Layer 9 of a small transformer language model trained on English Wikipedia (14 layers, counted from 0, width 96).
A neuron adds its activation times its output weights to the MLP's output. To switch it off is to set its activation to zero at one token and run the rest of the model.
A neuron's activation on a vector x is ReLU(weights . x), where the dot is the dot product.

Input weights of the MLP neurons that the questions are about. A number n stands for (n - 500) times 0.00056.
n15: 470 544 456 644 541 447 575 479 476 582 658 504 345 274 460 493 661 320 566 367 786 591 560 614 606 849 437 422 588 496 441 550 382 651 581 370 633 544 688 650 316 295 500 407 559 592 510 613 322 539 450 565 624 545 500 572 366 636 357 536 500 675 785 585 585 360 665 575 486 462 409 483 570 528 521 246 493 514 497 549 565 296 625 411 587 479 470 500 521 379 278 584 621 605 380 558
n30: 459 404 613 569 396 477 268 543 243 437 603 513 694 424 547 510 801 451 565 579 309 608 536 477 463 412 488 437 470 744 435 503 614 676 556 434 448 456 459 407 548 354 457 618 531 473 490 530 373 560 316 409 645 452 575 510 448 572 490 611 546 380 647 636 625 618 429 399 687 396 556 644 410 631 570 396 352 406 493 418 423 325 402 363 572 441 703 484 490 613 582 296 547 588 410 632
n68: 312 438 673 529 544 410 536 487 346 695 541 589 665 338 506 535 614 519 576 414 257 554 464 471 600 441 506 471 439 581 643 513 363 552 378 301 534 414 559 516 438 497 535 558 487 979 433 487 519 429 546 530 450 642 525 487 522 688 420 618 468 369 510 380 512 659 601 487 376 592 529 578 357 532 559 433 474 365 583 461 358 534 672 308 721 590 555 452 516 510 381 477 507 426 481 653
n84: 482 408 532 349 518 442 378 429 328 578 260 481 331 448 549 536 588 456 783 365 388 406 342 430 634 658 549 585 563 431 460 504 452 349 639 500 612 533 718 436 429 472 298 469 634 634 478 677 485 330 560 527 281 407 471 608 514 515 533 175 336 671 359 563 290 508 432 470 645 688 511 660 423 289 548 406 310 369 471 566 748 535 660 237 559 496 629 485 511 574 537 284 530 525 607 508
n128: 471 449 489 737 526 493 625 420 324 284 463 623 533 304 604 641 367 670 571 478 623 478 579 272 645 504 525 587 458 441 574 308 317 367 410 474 468 544 380 423 653 496 440 504 351 668 448 696 679 246 523 659 596 426 567 301 702 582 358 592 920 538 561 371 230 654 665 416 565 533 500 420 476 403 496 563 616 519 578 395 552 595 422 451 615 421 707 533 241 458 466 421 458 328 529 465
n137: 411 552 592 482 423 607 536 782 577 749 392 518 830 583 452 390 753 428 486 610 489 408 661 688 581 313 473 446 583 612 447 434 587 527 486 389 601 328 346 666 597 530 643 456 552 333 535 568 684 435 504 674 203 462 521 529 462 628 624 606 575 562 486 489 413 639 385 547 569 500 674 458 489 603 279 383 539 584 504 696 426 593 334 428 718 290 500 525 571 446 607 639 475 369 458 518
n251: 562 329 208 182 421 496 366 691 324 686 567 471 579 419 554 302 663 480 615 460 222 496 452 524 549 377 470 456 552 382 540 672 782 396 524 247 441 325 356 617 558 360 307 341 471 563 360 476 592 411 484 515 638 586 520 504 610 464 580 447 520 520 276 451 360 513 480 312 403 583 588 578 576 588 410 476 484 750 623 824 311 391 440 171 577 656 500 647 508 703 568 460 675 332 340 363
n287: 408 444 688 515 515 588 350 566 632 628 417 437 796 543 489 580 452 430 538 523 406 531 423 508 362 599 354 577 756 581 416 555 394 500 385 669 577 390 496 545 649 431 535 322 596 255 492 601 596 551 736 652 817 568 492 606 372 190 661 347 373 617 219 628 463 455 526 433 437 485 519 710 533 527 324 713 500 815 385 481 632 478 607 523 724 373 339 294 512 582 577 427 480 366 425 404
n433: 447 513 428 661 455 507 509 613 651 613 353 520 707 408 509 646 599 309 584 536 630 539 513 679 636 426 472 628 464 596 429 574 260 729 415 697 455 447 456 688 395 506 628 389 626 544 480 513 484 500 493 591 285 494 412 517 539 585 523 400 592 443 377 517 602 438 734 316 446 370 582 408 607 549 553 584 405 416 692 746 645 392 474 517 453 625 459 607 454 633 414 388 537 360 398 385
n478: 496 500 463 611 613 237 461 512 586 523 619 461 402 366 679 689 357 492 534 538 212 466 588 365 629 751 565 569 492 488 462 414 718 291 450 229 436 333 257 589 496 406 251 478 345 388 394 335 629 608 601 479 541 541 458 469 489 454 485 714 439 620 523 327 526 279 623 609 651 451 416 674 573 245 430 621 424 555 443 611 343 607 637 535 814 760 540 462 657 403 396 435 608 508 511 480
n598: 606 533 667 419 625 347 587 552 475 646 259 444 688 671 504 576 712 747 483 424 548 584 513 586 480 631 774 636 338 447 546 496 150 504 381 339 661 405 696 418 586 316 474 640 314 314 382 509 850 509 626 496 488 483 475 747 305 479 551 344 619 526 853 419 558 286 388 275 619 290 399 714 518 449 560 508 619 357 618 619 383 500 458 393 743 610 298 618 742 496 364 317 573 538 339 504

Output weights of the MLP neurons that the questions are about. A number n stands for (n - 500) times 0.00072.
n15: 601 492 540 524 240 307 507 718 412 322 534 620 621 608 579 449 399 649 481 504 382 341 591 257 471 371 520 350 484 378 591 744 530 460 319 603 565 335 508 560 299 686 449 543 490 396 689 316 488 415 611 575 618 703 574 455 411 654 592 454 585 391 546 349 554 417 432 363 514 370 685 544 426 370 632 606 481 736 522 511 512 649 411 270 657 471 548 600 344 670 667 441 121 559 356 334
n30: 807 710 293 270 605 439 523 526 594 383 494 505 290 510 588 309 345 729 363 405 530 456 655 468 364 263 568 523 610 450 437 410 153 505 462 388 392 453 660 519 477 585 472 515 439 299 580 888 520 177 396 791 273 653 457 426 328 796 457 276 147 383 669 334 543 694 617 583 230 569 171 27 667 428 619 308 707 635 510 684 500 516 592 368 471 571 314 581 755 114 477 674 373 373 604 646
n68: 717 589 555 607 497 429 479 433 446 415 500 723 439 511 567 429 427 637 637 307 446 489 393 377 589 529 362 671 496 209 290 266 488 488 543 535 358 589 382 489 500 552 604 630 689 380 507 733 579 436 425 573 578 272 453 536 171 325 557 507 619 639 398 321 516 384 559 400 509 481 370 662 551 432 436 423 388 537 380 755 361 326 729 469 427 664 695 384 546 458 443 207 426 382 548 326
n84: 509 412 420 723 430 580 649 779 564 491 547 512 453 665 456 392 653 705 375 364 621 458 463 486 644 915 377 548 564 509 392 495 403 633 460 352 542 520 508 377 560 584 206 251 466 549 584 444 817 606 652 289 653 567 143 753 518 464 512 496 614 552 517 742 323 421 228 395 430 521 333 358 647 411 496 442 487 315 545 571 558 282 422 134 557 404 500 573 513 639 715 496 442 585 723 625
n128: 645 562 722 616 529 336 718 640 717 403 500 465 381 374 566 526 573 582 403 433 476 744 627 175 571 368 463 507 500 536 581 259 272 562 417 484 613 493 504 527 313 358 414 600 521 466 719 400 280 642 445 673 526 226 443 420 807 578 395 496 398 649 547 410 627 614 430 590 687 598 473 562 507 479 785 621 253 224 409 548 363 707 238 428 439 455 437 447 400 452 548 365 457 455 403 413
n137: 470 915 450 332 603 637 402 359 422 233 479 425 378 761 500 764 377 415 319 691 603 586 230 379 573 753 504 793 285 328 765 640 204 374 833 475 371 721 580 505 537 492 505 608 375 659 340 598 341 422 409 424 759 346 463 578 413 445 330 438 505 587 505 620 734 77 753 424 758 495 379 561 496 623 650 588 380 505 593 415 597 469 179 633 262 468 517 602 314 500 327 293 690 702 566 317
n251: 232 475 934 511 500 382 592 264 476 556 422 393 303 675 312 778 456 665 594 763 780 658 525 609 443 528 444 324 323 398 475 291 89 672 471 598 475 929 539 359 448 608 490 368 480 341 443 582 560 430 345 706 232 555 471 650 563 771 700 532 529 415 641 538 269 794 589 926 346 460 259 631 399 705 565 751 301 588 273 495 474 699 680 583 718 652 401 539 323 351 500 805 539 676 605 426
n287: 716 609 445 411 519 550 690 313 550 888 430 680 79 311 643 371 351 709 292 511 591 536 593 374 635 212 523 565 239 264 779 681 333 473 555 516 620 570 412 622 630 350 465 489 550 698 525 71 468 289 206 598 109 369 455 416 766 725 480 311 688 346 834 510 783 473 562 568 812 443 814 511 490 256 468 662 379 300 642 363 205 172 641 524 255 375 458 799 750 316 441 435 630 425 514 445
n433: 466 520 619 586 466 408 312 223 512 417 509 425 574 488 534 619 167 513 705 417 566 536 508 354 573 618 611 238 385 363 492 474 878 504 508 357 399 485 404 630 535 553 543 740 329 331 615 434 488 529 447 436 607 120 621 409 393 662 527 395 410 723 525 535 286 404 299 287 519 605 578 581 426 470 475 430 431 741 249 477 522 635 579 507 539 801 664 284 529 625 508 368 476 310 493 731
n478: 578 239 681 396 420 453 584 297 594 547 477 564 462 244 419 430 375 842 480 341 618 451 431 815 570 145 500 324 571 559 593 469 559 470 381 440 680 590 532 336 641 475 398 454 865 679 547 719 302 620 512 399 536 327 421 818 574 661 323 309 500 469 512 599 629 862 467 467 573 381 381 548 436 575 268 627 586 528 564 392 566 584 443 614 376 347 452 631 513 542 815 693 423 402 564 600
n598: 431 315 207 328 487 575 591 573 682 457 588 277 713 598 684 346 532 93 694 195 662 551 610 398 438 568 368 620 756 433 849 711 613 544 616 500 653 531 573 423 660 669 504 524 328 477 681 710 411 359 668 797 372 486 410 305 328 389 674 552 387 677 453 607 490 707 869 676 539 347 621 775 679 389 411 292 407 550 550 752 361 540 625 216 292 576 529 450 424 692 500 580 482 567 649 367

Each question names a token from some text and the token that comes next. It shows the vector x that enters the MLP there. A number n stands for (n - 500) times 0.012.

Then comes g, the gradient of the next token's log-probability with respect to the MLP's output, scaled to length 1. A neuron's effect is roughly proportional to its activation times (output weights . g). A number n stands for (n - 500) times 0.00085.

" game", then " will"
x: 694 585 520 507 629 748 408 432 535 564 542 565 487 447 459 394 708 522 512 436 607 375 417 585 538 596 538 448 533 459 568 416 492 406 571 678 548 310 483 429 509 489 492 86 538 668 640 447 388 433 589 399 266 399 377 415 459 391 479 480 417 501 534 467 517 421 493 418 279 490 659 498 486 378 518 521 289 765 505 432 272 451 381 348 349 508 409 570 403 503 498 495 531 428 668 401
g: 356 458 496 480 510 217 522 692 310 474 440 593 345 529 535 412 349 450 528 532 380 348 414 682 332 711 349 496 443 510 339 489 526 521 621 551 523 713 506 518 515 420 380 442 625 481 358 454 397 603 664 341 588 483 438 719 525 499 367 423 492 605 460 530 553 404 512 507 321 510 597 327 181 530 706 387 567 641 671 520 260 403 548 290 291 279 562 404 666 421 703 615 606 512 636 505
Which neuron, switched off, lowers the next token's probability most? n84

"organ", then "ized"
x: 482 602 634 415 595 516 448 672 559 395 459 424 384 493 268 482 688 489 517 487 631 491 477 502 420 632 452 539 545 546 498 342 463 340 434 629 234 529 556 324 558 959 360 281 537 501 552 568 510 499 603 479 388 485 549 381 602 510 426 453 399 535 366 557 444 330 565 645 328 440 367 543 589 420 568 367 325 780 462 433 480 600 411 372 445 612 407 359 348 452 424 434 429 467 518 601
g: 644 500 567 350 420 379 595 524 442 737 595 479 504 743 610 444 252 659 608 480 412 579 632 277 457 563 415 676 562 607 568 334 458 758 643 627 214 447 450 558 606 365 407 618 498 532 659 651 629 489 506 167 443 322 538 410 475 500 526 478 423 364 565 487 341 456 560 540 519 481 448 638 491 514 408 594 546 441 434 546 665 632 587 331 459 521 667 384 528 577 425 519 679 820 603 340
Which neuron, switched off, lowers the next token's probability most? n84

"\n", then "==="
x: 594 427 653 479 508 436 407 585 599 430 476 360 702 525 488 390 695 734 500 427 430 533 613 562 594 549 667 381 593 505 539 355 552 392 522 733 459 432 468 421 462 551 358 369 551 563 690 353 477 451 720 543 434 372 478 353 530 337 427 490 447 517 473 451 440 424 656 582 297 419 330 299 520 449 648 429 413 509 446 477 330 363 270 501 518 539 377 656 515 451 378 446 520 507 583 340
g: 461 458 684 634 554 456 565 501 590 576 369 522 539 502 612 555 287 544 477 354 479 305 407 195 428 297 264 441 544 653 296 565 545 353 473 619 477 566 356 644 555 515 343 597 463 477 518 408 705 551 577 414 579 481 562 550 315 336 423 720 283 600 477 502 686 507 485 413 424 533 307 651 346 594 547 548 792 403 683 510 398 514 446 387 313 465 230 425 401 286 384 507 613 402 504 542
Which neuron, switched off, raises the next token's probability most? n251

";", then " the"
x: 646 468 641 550 552 371 378 650 664 445 490 438 618 415 421 416 698 632 473 363 546 509 641 558 658 535 607 369 583 510 567 333 624 388 537 653 391 362 490 522 487 606 286 371 589 578 737 483 402 511 673 561 444 477 459 486 521 443 503 434 405 434 432 375 539 417 556 549 105 493 314 328 508 428 548 552 414 481 493 467 301 470 374 523 471 543 407 628 445 495 491 509 497 456 562 369
g: 448 585 623 522 424 692 500 530 306 507 577 380 372 524 583 596 622 356 602 435 528 725 584 332 502 404 517 547 771 612 624 515 587 509 396 625 502 454 435 539 603 527 597 550 518 634 510 828 447 633 554 581 418 395 692 237 660 389 504 511 276 604 603 577 482 408 308 679 623 624 462 510 315 532 504 677 520 559 728 336 429 363 311 531 419 446 560 575 685 603 780 705 555 499 552 436
Which neuron, switched off, raises the next token's probability most? n251

" Semi", then "-"
x: 604 750 634 545 504 458 375 408 617 404 485 541 604 373 445 482 734 496 456 470 683 433 502 534 366 578 587 638 672 519 386 386 541 273 425 692 411 294 425 284 401 611 598 185 536 575 513 407 395 596 584 316 498 378 424 592 641 484 536 549 550 468 335 514 494 397 616 547 368 453 269 447 636 463 509 477 386 545 439 378 452 425 461 404 405 503 303 464 257 433 508 383 575 437 462 552
g: 337 716 498 666 472 642 666 357 622 630 548 515 371 497 568 436 686 493 598 139 591 462 531 477 485 589 525 583 480 357 564 295 712 597 749 701 418 445 514 472 609 642 499 374 547 540 436 486 615 475 542 555 646 267 648 442 646 441 515 443 618 348 723 496 714 500 406 514 446 541 487 533 485 533 512 372 355 239 356 521 430 563 245 748 402 617 443 606 591 478 603 560 397 354 434 419
Which neuron, switched off, lowers the next token's probability most? n287

"n", then "berg"
x: 516 554 668 468 563 613 451 599 531 371 760 402 554 424 587 443 697 361 393 396 546 446 626 446 412 584 529 459 605 757 583 412 410 360 478 609 312 268 485 298 324 775 460 441 459 517 634 517 588 532 517 387 398 351 434 372 446 605 464 473 573 454 402 564 749 435 322 425 330 462 430 474 551 539 485 313 379 598 586 436 380 550 485 337 592 450 552 514 494 551 420 356 413 491 696 602
g: 212 605 532 765 501 690 399 523 522 515 631 538 606 562 603 471 694 542 486 257 699 362 562 746 379 507 314 481 423 374 535 601 264 266 612 453 589 593 487 435 617 359 639 425 611 300 390 439 490 519 533 683 433 665 465 504 496 529 397 552 538 483 420 713 657 365 686 575 624 567 619 514 532 367 498 634 645 522 434 349 567 532 717 444 625 438 374 628 410 578 338 541 625 374 357 412
Which neuron, switched off, raises the next token's probability most? n30

"co", then " Arts"
x: 591 624 584 491 583 489 354 486 489 496 516 431 627 433 410 471 786 502 408 373 685 431 590 466 453 352 482 439 555 682 506 447 435 509 505 445 410 331 586 555 403 808 385 534 759 565 497 596 541 474 667 385 497 556 656 418 434 585 500 678 288 570 444 567 426 467 369 384 285 555 451 422 480 589 567 338 368 461 500 446 437 470 545 576 447 353 545 282 459 479 434 546 692 400 708 644
g: 556 558 569 466 439 423 516 422 455 580 604 568 344 295 485 568 629 492 542 478 604 545 643 561 707 585 688 545 475 579 650 254 507 585 617 433 700 477 549 580 639 258 562 794 488 411 491 320 510 376 539 360 683 482 548 358 370 328 516 465 492 481 532 498 716 609 525 652 490 399 521 648 685 204 577 482 590 438 501 317 496 556 790 608 443 688 413 337 492 366 601 554 205 375 567 449
Which neuron, switched off, raises the next token's probability most? n137

"ro", then "t"
x: 437 610 619 490 402 490 292 623 553 240 647 408 413 464 466 540 739 418 311 495 593 450 683 610 556 469 465 414 533 770 598 393 465 508 439 699 515 399 405 282 325 733 403 341 537 523 583 484 395 407 711 341 432 512 475 482 408 533 469 582 510 378 510 516 657 526 480 414 320 521 439 426 584 460 428 291 362 531 473 528 573 501 523 332 566 449 444 418 594 433 565 378 623 453 641 598
g: 442 614 654 204 404 620 395 467 661 217 565 296 441 446 382 731 643 392 356 589 468 495 422 552 340 331 554 386 702 381 635 329 542 417 293 345 543 336 581 619 542 542 412 325 443 518 341 592 499 681 360 535 396 625 300 473 582 564 389 354 773 582 438 321 330 663 472 439 609 560 385 531 519 458 635 526 507 519 593 529 556 334 507 670 360 607 337 520 515 426 461 485 535 470 394 581
Which neuron, switched off, lowers the next token's probability most? n30

"1", then "4"
x: 445 561 521 525 551 531 567 571 579 357 487 416 532 372 444 547 708 657 518 476 657 393 586 598 491 619 449 426 543 495 598 287 578 428 395 503 306 416 511 476 441 742 324 293 490 518 601 354 382 601 611 440 609 396 515 490 637 532 491 478 610 274 378 694 299 643 419 593 302 508 234 428 649 417 434 496 322 637 544 436 492 486 390 501 324 536 425 528 440 633 492 454 557 413 734 582
g: 329 303 367 501 430 562 705 588 493 499 550 607 546 731 405 362 488 522 563 492 349 678 418 646 375 695 749 491 512 308 421 417 608 550 402 558 723 425 315 526 803 347 372 694 354 590 425 274 718 466 403 409 480 433 562 566 351 436 461 394 374 354 347 392 552 512 571 562 563 419 569 565 502 586 395 419 658 667 568 527 597 455 602 420 450 465 661 834 403 417 420 546 611 526 519 562
Which neuron, switched off, raises the next token's probability most? n128

"1", then "7"
x: 443 576 667 574 549 511 481 511 665 236 493 436 383 410 484 571 599 654 613 549 708 488 612 473 395 627 446 448 633 510 526 267 511 379 336 551 288 363 520 393 478 812 452 415 429 531 402 424 343 346 508 373 494 393 570 468 598 403 496 544 406 465 435 477 456 503 525 464 130 569 306 565 732 448 495 544 320 535 585 498 369 506 356 496 442 553 443 464 365 475 464 482 467 560 659 399
g: 421 419 552 255 630 373 243 520 551 471 431 520 595 586 470 305 361 443 378 637 335 733 597 504 583 460 434 531 547 508 472 418 377 540 379 227 182 588 577 635 555 610 493 591 402 587 569 226 617 538 491 646 508 332 477 476 622 459 519 373 616 598 544 239 733 583 159 495 477 470 527 525 666 440 439 594 400 514 349 395 447 631 531 508 509 532 433 643 583 479 370 368 308 524 536 666
Which neuron, switched off, lowers the next token's probability most? n128

" To", then "ei"
x: 458 802 673 590 504 511 459 453 591 280 398 393 490 308 574 600 764 634 396 585 644 351 529 545 422 488 520 508 483 633 587 412 514 331 387 664 474 430 653 592 401 478 377 353 595 626 662 470 522 556 538 520 516 348 378 463 588 440 461 405 576 567 592 544 305 453 500 684 278 633 597 409 429 481 534 420 558 456 485 464 377 356 381 446 450 325 341 419 491 471 642 513 552 534 577 404
g: 457 415 346 406 631 376 586 466 435 500 465 311 361 469 709 389 327 416 228 484 730 512 451 727 468 556 435 649 415 601 327 321 454 462 568 482 362 537 219 595 621 422 373 474 587 680 609 422 731 371 253 560 372 584 453 513 597 338 420 511 600 516 363 437 528 425 541 348 585 486 348 523 379 695 459 509 609 471 496 501 644 638 304 447 645 539 421 601 388 790 538 608 550 455 302 426
Which neuron, switched off, lowers the next token's probability most? n137

" ", then "Cloud"
x: 551 622 667 480 530 341 296 441 533 446 575 319 450 295 477 568 741 818 389 505 608 521 570 572 418 485 608 414 635 515 513 268 563 396 533 544 364 522 577 452 450 641 395 378 575 615 734 380 600 429 496 498 523 387 368 444 555 384 450 558 551 493 674 508 497 543 548 560 223 562 445 404 572 433 515 479 431 537 388 480 237 425 512 553 427 596 448 533 490 401 449 541 554 474 655 371
g: 445 735 557 422 445 410 484 708 282 391 434 613 565 663 220 281 502 465 416 498 470 415 529 451 474 493 397 601 310 443 558 436 446 514 368 335 802 688 566 383 475 599 474 461 406 497 701 521 473 244 539 441 630 517 446 511 658 297 453 527 418 782 547 427 589 332 395 598 507 441 696 474 561 611 578 512 617 528 607 502 309 392 618 450 736 310 494 356 281 491 683 639 470 550 455 502
Which neuron, switched off, lowers the next token's probability most? n15

" ", then "2"
x: 553 548 771 447 522 379 262 482 585 402 546 344 568 383 506 553 736 888 434 474 574 493 516 602 389 483 601 433 613 548 567 313 513 390 609 627 380 458 475 430 431 575 395 325 535 648 671 395 594 464 565 484 552 388 411 377 521 290 423 515 552 498 537 456 537 490 580 567 258 488 362 465 594 405 558 410 409 475 389 529 258 469 446 487 438 568 381 624 526 342 410 497 561 480 626 424
g: 568 585 502 337 518 291 596 265 564 302 605 367 486 515 730 535 529 455 509 540 704 474 430 506 488 341 748 451 463 446 616 537 541 316 604 397 379 425 674 441 534 549 542 538 521 375 624 490 157 593 590 345 606 609 565 635 512 580 434 603 575 628 313 752 347 670 686 475 398 544 608 407 311 440 576 476 404 597 307 472 499 692 446 336 424 427 526 695 558 576 610 337 279 371 473 457
Which two neurons, each switched off alone, lower its probability most, in order? n478, n598

" I", then "mp"
x: 525 613 764 642 495 501 368 442 765 462 379 412 569 494 481 570 661 573 429 475 667 461 714 581 481 534 496 478 502 355 517 384 556 286 309 541 513 421 566 430 495 558 556 317 553 515 670 516 392 733 501 499 531 438 353 556 613 423 551 533 506 632 690 574 408 458 484 683 382 405 441 427 429 341 572 472 316 467 298 484 312 335 432 510 494 551 291 454 563 452 752 305 503 451 590 527
g: 497 402 386 512 327 468 437 522 403 338 325 181 445 601 292 434 393 352 575 435 459 431 569 624 508 524 437 542 278 550 398 536 340 340 315 464 806 428 511 681 476 617 571 308 437 440 390 521 516 595 272 620 570 619 407 653 324 557 628 710 593 560 297 605 653 518 456 670 582 643 346 509 473 408 743 286 522 620 417 342 400 581 580 582 419 464 485 387 386 600 639 515 394 424 503 484
Which neuron, switched off, raises the next token's probability most? n287

",", then " "
x: 550 492 534 649 661 419 452 500 519 470 583 614 456 512 463 691 719 432 440 547 323 540 582 499 522 586 546 503 441 644 537 413 628 529 535 721 542 363 447 347 342 726 338 249 665 435 716 509 590 395 682 448 416 497 362 375 437 309 470 505 488 444 510 643 617 463 296 461 316 564 328 324 402 381 511 454 549 615 458 354 357 386 531 535 531 571 444 572 550 585 344 408 520 442 632 510
g: 428 475 526 358 777 548 459 381 703 593 605 383 381 545 416 622 715 578 501 394 660 547 455 662 378 411 425 602 571 512 789 725 707 544 571 604 426 543 441 398 518 413 585 742 532 293 488 461 609 415 613 426 515 677 383 398 328 530 645 393 421 364 408 492 390 622 533 533 471 425 476 507 472 400 253 661 572 431 529 471 601 529 468 533 360 661 403 739 589 308 314 272 529 656 418 333
Which neuron, switched off, lowers the next token's probability most? n287

"era", then " in"
x: 556 536 658 536 490 603 504 623 476 450 747 490 613 496 359 389 739 402 365 323 505 424 604 539 559 532 429 515 555 699 593 511 385 465 480 639 315 344 429 482 158 687 406 480 499 490 467 415 355 442 586 370 423 492 535 357 367 618 513 529 538 388 447 510 630 442 402 596 350 676 388 421 503 547 532 372 356 575 506 506 513 415 401 307 465 425 401 514 570 524 491 560 628 439 513 760
g: 509 575 473 581 366 592 478 419 534 633 426 551 454 477 614 682 655 346 511 425 696 526 476 404 487 548 471 491 615 649 346 472 671 351 660 691 626 717 409 457 574 643 548 543 397 615 462 384 469 309 575 552 454 443 570 458 451 312 514 490 264 637 514 676 524 478 300 447 601 687 252 541 679 278 522 794 451 535 338 307 385 537 468 454 617 639 289 555 509 335 576 681 564 372 757 511
Which neuron, switched off, raises the next token's probability most? n15

" ", then "1"
x: 684 509 635 465 486 440 380 564 555 392 600 364 642 454 479 480 687 656 443 460 486 576 582 546 526 557 646 417 625 495 587 344 583 312 647 685 365 436 494 491 456 566 346 379 583 597 773 372 528 415 581 542 414 460 429 357 560 351 441 501 479 410 499 545 441 425 632 606 234 554 312 323 535 365 545 412 357 569 380 509 262 362 392 471 441 610 387 577 489 510 445 411 501 499 619 379
g: 383 286 446 488 709 515 542 279 521 616 560 426 520 367 492 759 493 462 605 571 625 473 288 421 522 352 266 579 654 350 604 496 492 512 518 356 536 513 429 551 605 450 593 471 379 451 553 172 473 285 672 404 627 583 404 547 465 495 513 520 438 347 518 631 402 671 667 582 345 477 349 387 708 549 454 424 465 309 501 677 679 612 344 351 507 781 485 657 625 464 279 452 592 576 600 469
Which neuron, switched off, lowers the next token's probability most? n251

"ho", then " Studios"
x: 511 727 669 662 484 557 315 620 481 425 492 452 299 522 342 522 647 582 282 419 642 324 533 756 476 381 465 434 548 586 634 435 461 561 431 549 424 350 692 462 298 786 566 352 562 498 564 392 619 626 387 328 458 412 553 394 356 610 629 540 459 601 581 453 348 424 385 610 320 532 424 391 506 523 643 419 569 569 421 543 489 426 415 532 631 340 469 469 567 415 590 598 629 381 596 545
g: 530 507 379 430 432 463 563 391 540 583 538 703 520 385 272 563 618 280 585 262 741 463 488 391 585 665 533 612 404 534 685 383 469 628 800 502 483 573 796 508 580 426 499 512 472 541 592 354 398 332 708 344 416 650 464 509 368 384 311 419 297 460 491 482 666 725 521 522 510 563 642 578 661 467 501 603 417 536 474 287 564 453 476 531 565 589 483 142 514 523 486 313 408 428 638 493
Which neuron, switched off, raises the next token's probability most? n15

"3", then "–"
x: 558 700 628 524 556 434 435 489 637 256 526 517 572 513 552 487 759 463 466 298 631 545 600 419 477 708 434 424 706 472 461 397 581 401 479 520 305 274 501 316 291 765 548 537 308 657 507 509 386 610 649 486 461 318 517 456 458 440 436 506 504 363 515 456 581 490 573 541 284 529 347 437 595 379 474 427 446 560 444 467 362 382 405 379 450 519 354 477 423 451 496 723 489 464 560 532
g: 319 475 663 613 616 651 581 332 694 339 489 717 573 533 550 598 600 802 582 266 714 473 287 533 412 396 417 519 490 382 606 468 511 512 569 524 525 394 283 294 430 758 433 492 415 494 535 409 471 487 229 589 604 272 466 467 485 579 375 396 530 433 447 408 459 537 651 526 634 692 290 518 313 689 527 352 315 431 614 319 538 669 475 582 529 485 446 448 610 533 372 538 366 404 480 492
Which neuron, switched off, lowers the next token's probability most? n478

"Studio", then " P"
x: 660 779 634 558 617 408 355 461 567 560 496 517 282 379 400 432 610 609 405 341 747 407 501 589 457 685 492 524 491 506 504 411 617 321 482 671 501 496 632 370 490 636 461 272 644 531 641 392 637 531 568 528 365 403 454 498 459 411 420 465 329 526 544 422 515 507 515 559 286 430 552 448 630 504 421 498 453 551 402 289 503 433 481 553 425 490 455 365 449 355 517 596 680 454 681 298
g: 618 610 623 545 635 328 575 580 445 316 618 632 636 480 508 449 223 429 533 442 508 547 528 542 350 488 531 556 466 583 281 320 450 498 306 258 581 573 572 575 340 523 530 499 545 516 648 615 507 495 560 474 628 671 707 497 429 600 423 632 643 534 702 519 598 445 595 499 570 448 504 244 378 308 599 459 301 391 524 600 294 473 674 488 489 159 535 646 336 660 617 369 563 768 461 390
Which neuron, switched off, lowers the next token's probability most? n15

" Tro", then "jan"
x: 501 714 635 477 467 507 355 422 413 359 249 415 541 374 386 609 637 596 424 397 590 484 521 682 440 468 422 480 517 641 592 246 418 402 500 647 528 379 458 392 362 737 475 310 552 601 575 422 407 688 458 347 434 337 261 503 560 596 544 538 540 497 481 414 423 434 582 586 425 440 520 621 543 458 516 514 446 529 518 441 378 248 548 523 353 310 330 368 422 518 554 347 557 544 671 451
g: 483 372 545 444 513 519 420 509 447 701 474 304 517 437 427 729 368 596 607 266 539 547 626 509 429 587 571 386 461 473 702 438 557 443 349 670 421 669 546 292 341 639 506 545 386 594 504 486 372 415 616 448 417 210 407 570 505 464 437 387 509 548 502 689 438 416 236 434 606 496 610 516 571 372 355 509 543 607 400 796 521 387 402 433 337 672 662 405 421 371 278 557 283 271 741 500
Which neuron, switched off, lowers the next token's probability most? n433

"ka", then "chi"
x: 507 902 726 572 552 590 425 585 419 417 611 429 431 509 375 491 590 567 316 370 680 483 684 498 498 485 461 363 440 491 664 446 418 370 309 587 316 396 558 528 297 924 439 605 549 519 490 428 566 414 401 584 429 373 460 421 471 567 405 483 451 358 492 368 546 431 516 541 216 587 419 508 470 395 585 307 505 584 539 516 563 485 437 552 604 345 395 570 495 396 648 609 610 563 563 519
g: 772 581 268 613 481 527 650 382 485 598 485 443 657 333 758 258 532 421 406 504 509 505 543 646 532 563 254 434 560 460 588 498 534 513 591 898 565 378 631 500 516 490 383 560 654 523 570 486 576 515 357 349 647 531 678 453 328 237 586 514 482 522 531 623 486 763 402 509 486 533 459 374 349 356 505 522 488 566 670 637 534 518 419 378 444 495 571 136 425 552 657 505 524 588 438 548
Which neuron, switched off, raises the next token's probability most? n137

"rise", then ","
x: 497 686 741 563 534 374 366 551 312 456 631 361 519 417 410 402 812 544 441 431 597 519 572 404 342 652 550 350 539 672 500 558 532 432 450 592 453 175 613 482 394 712 440 447 708 499 526 379 513 607 539 425 576 482 574 573 399 553 487 707 437 624 497 342 654 503 321 490 384 519 549 443 586 496 584 439 388 469 519 562 533 529 407 529 503 489 480 212 580 500 474 622 688 321 566 501
g: 632 427 618 546 520 736 450 539 525 326 652 666 535 321 417 289 589 449 416 512 578 453 527 431 357 515 229 529 569 332 603 399 288 560 613 484 341 732 344 356 492 609 518 486 463 426 690 489 538 371 471 303 363 542 710 361 689 647 455 731 324 388 365 664 438 663 456 434 683 540 598 410 526 716 527 510 380 354 511 555 394 354 436 531 409 545 396 418 482 490 610 313 599 439 397 299
Which neuron, switched off, raises the next token's probability most? n15

"I", then " Corporation"
x: 601 713 702 421 459 379 466 397 695 570 505 594 417 441 532 537 671 797 407 493 623 461 610 381 518 478 571 583 370 510 601 407 583 490 543 473 563 286 426 468 450 678 458 345 747 548 627 564 438 445 488 598 283 272 464 545 338 581 500 550 456 532 690 586 549 477 348 491 456 511 659 302 583 338 556 630 504 377 665 513 359 366 409 468 465 486 403 365 582 464 541 399 581 366 580 523
g: 536 700 462 399 201 542 639 581 482 351 522 583 293 413 599 466 774 348 392 283 530 550 421 281 616 557 380 402 367 546 564 595 485 653 623 596 628 562 737 543 487 522 260 450 510 618 510 595 614 694 628 529 549 636 652 465 567 304 457 639 421 496 447 504 545 437 430 684 412 461 638 510 464 773 420 418 362 808 448 239 531 372 578 420 524 542 608 429 511 515 556 459 513 586 641 596
Which neuron, switched off, raises the next token's probability most? n433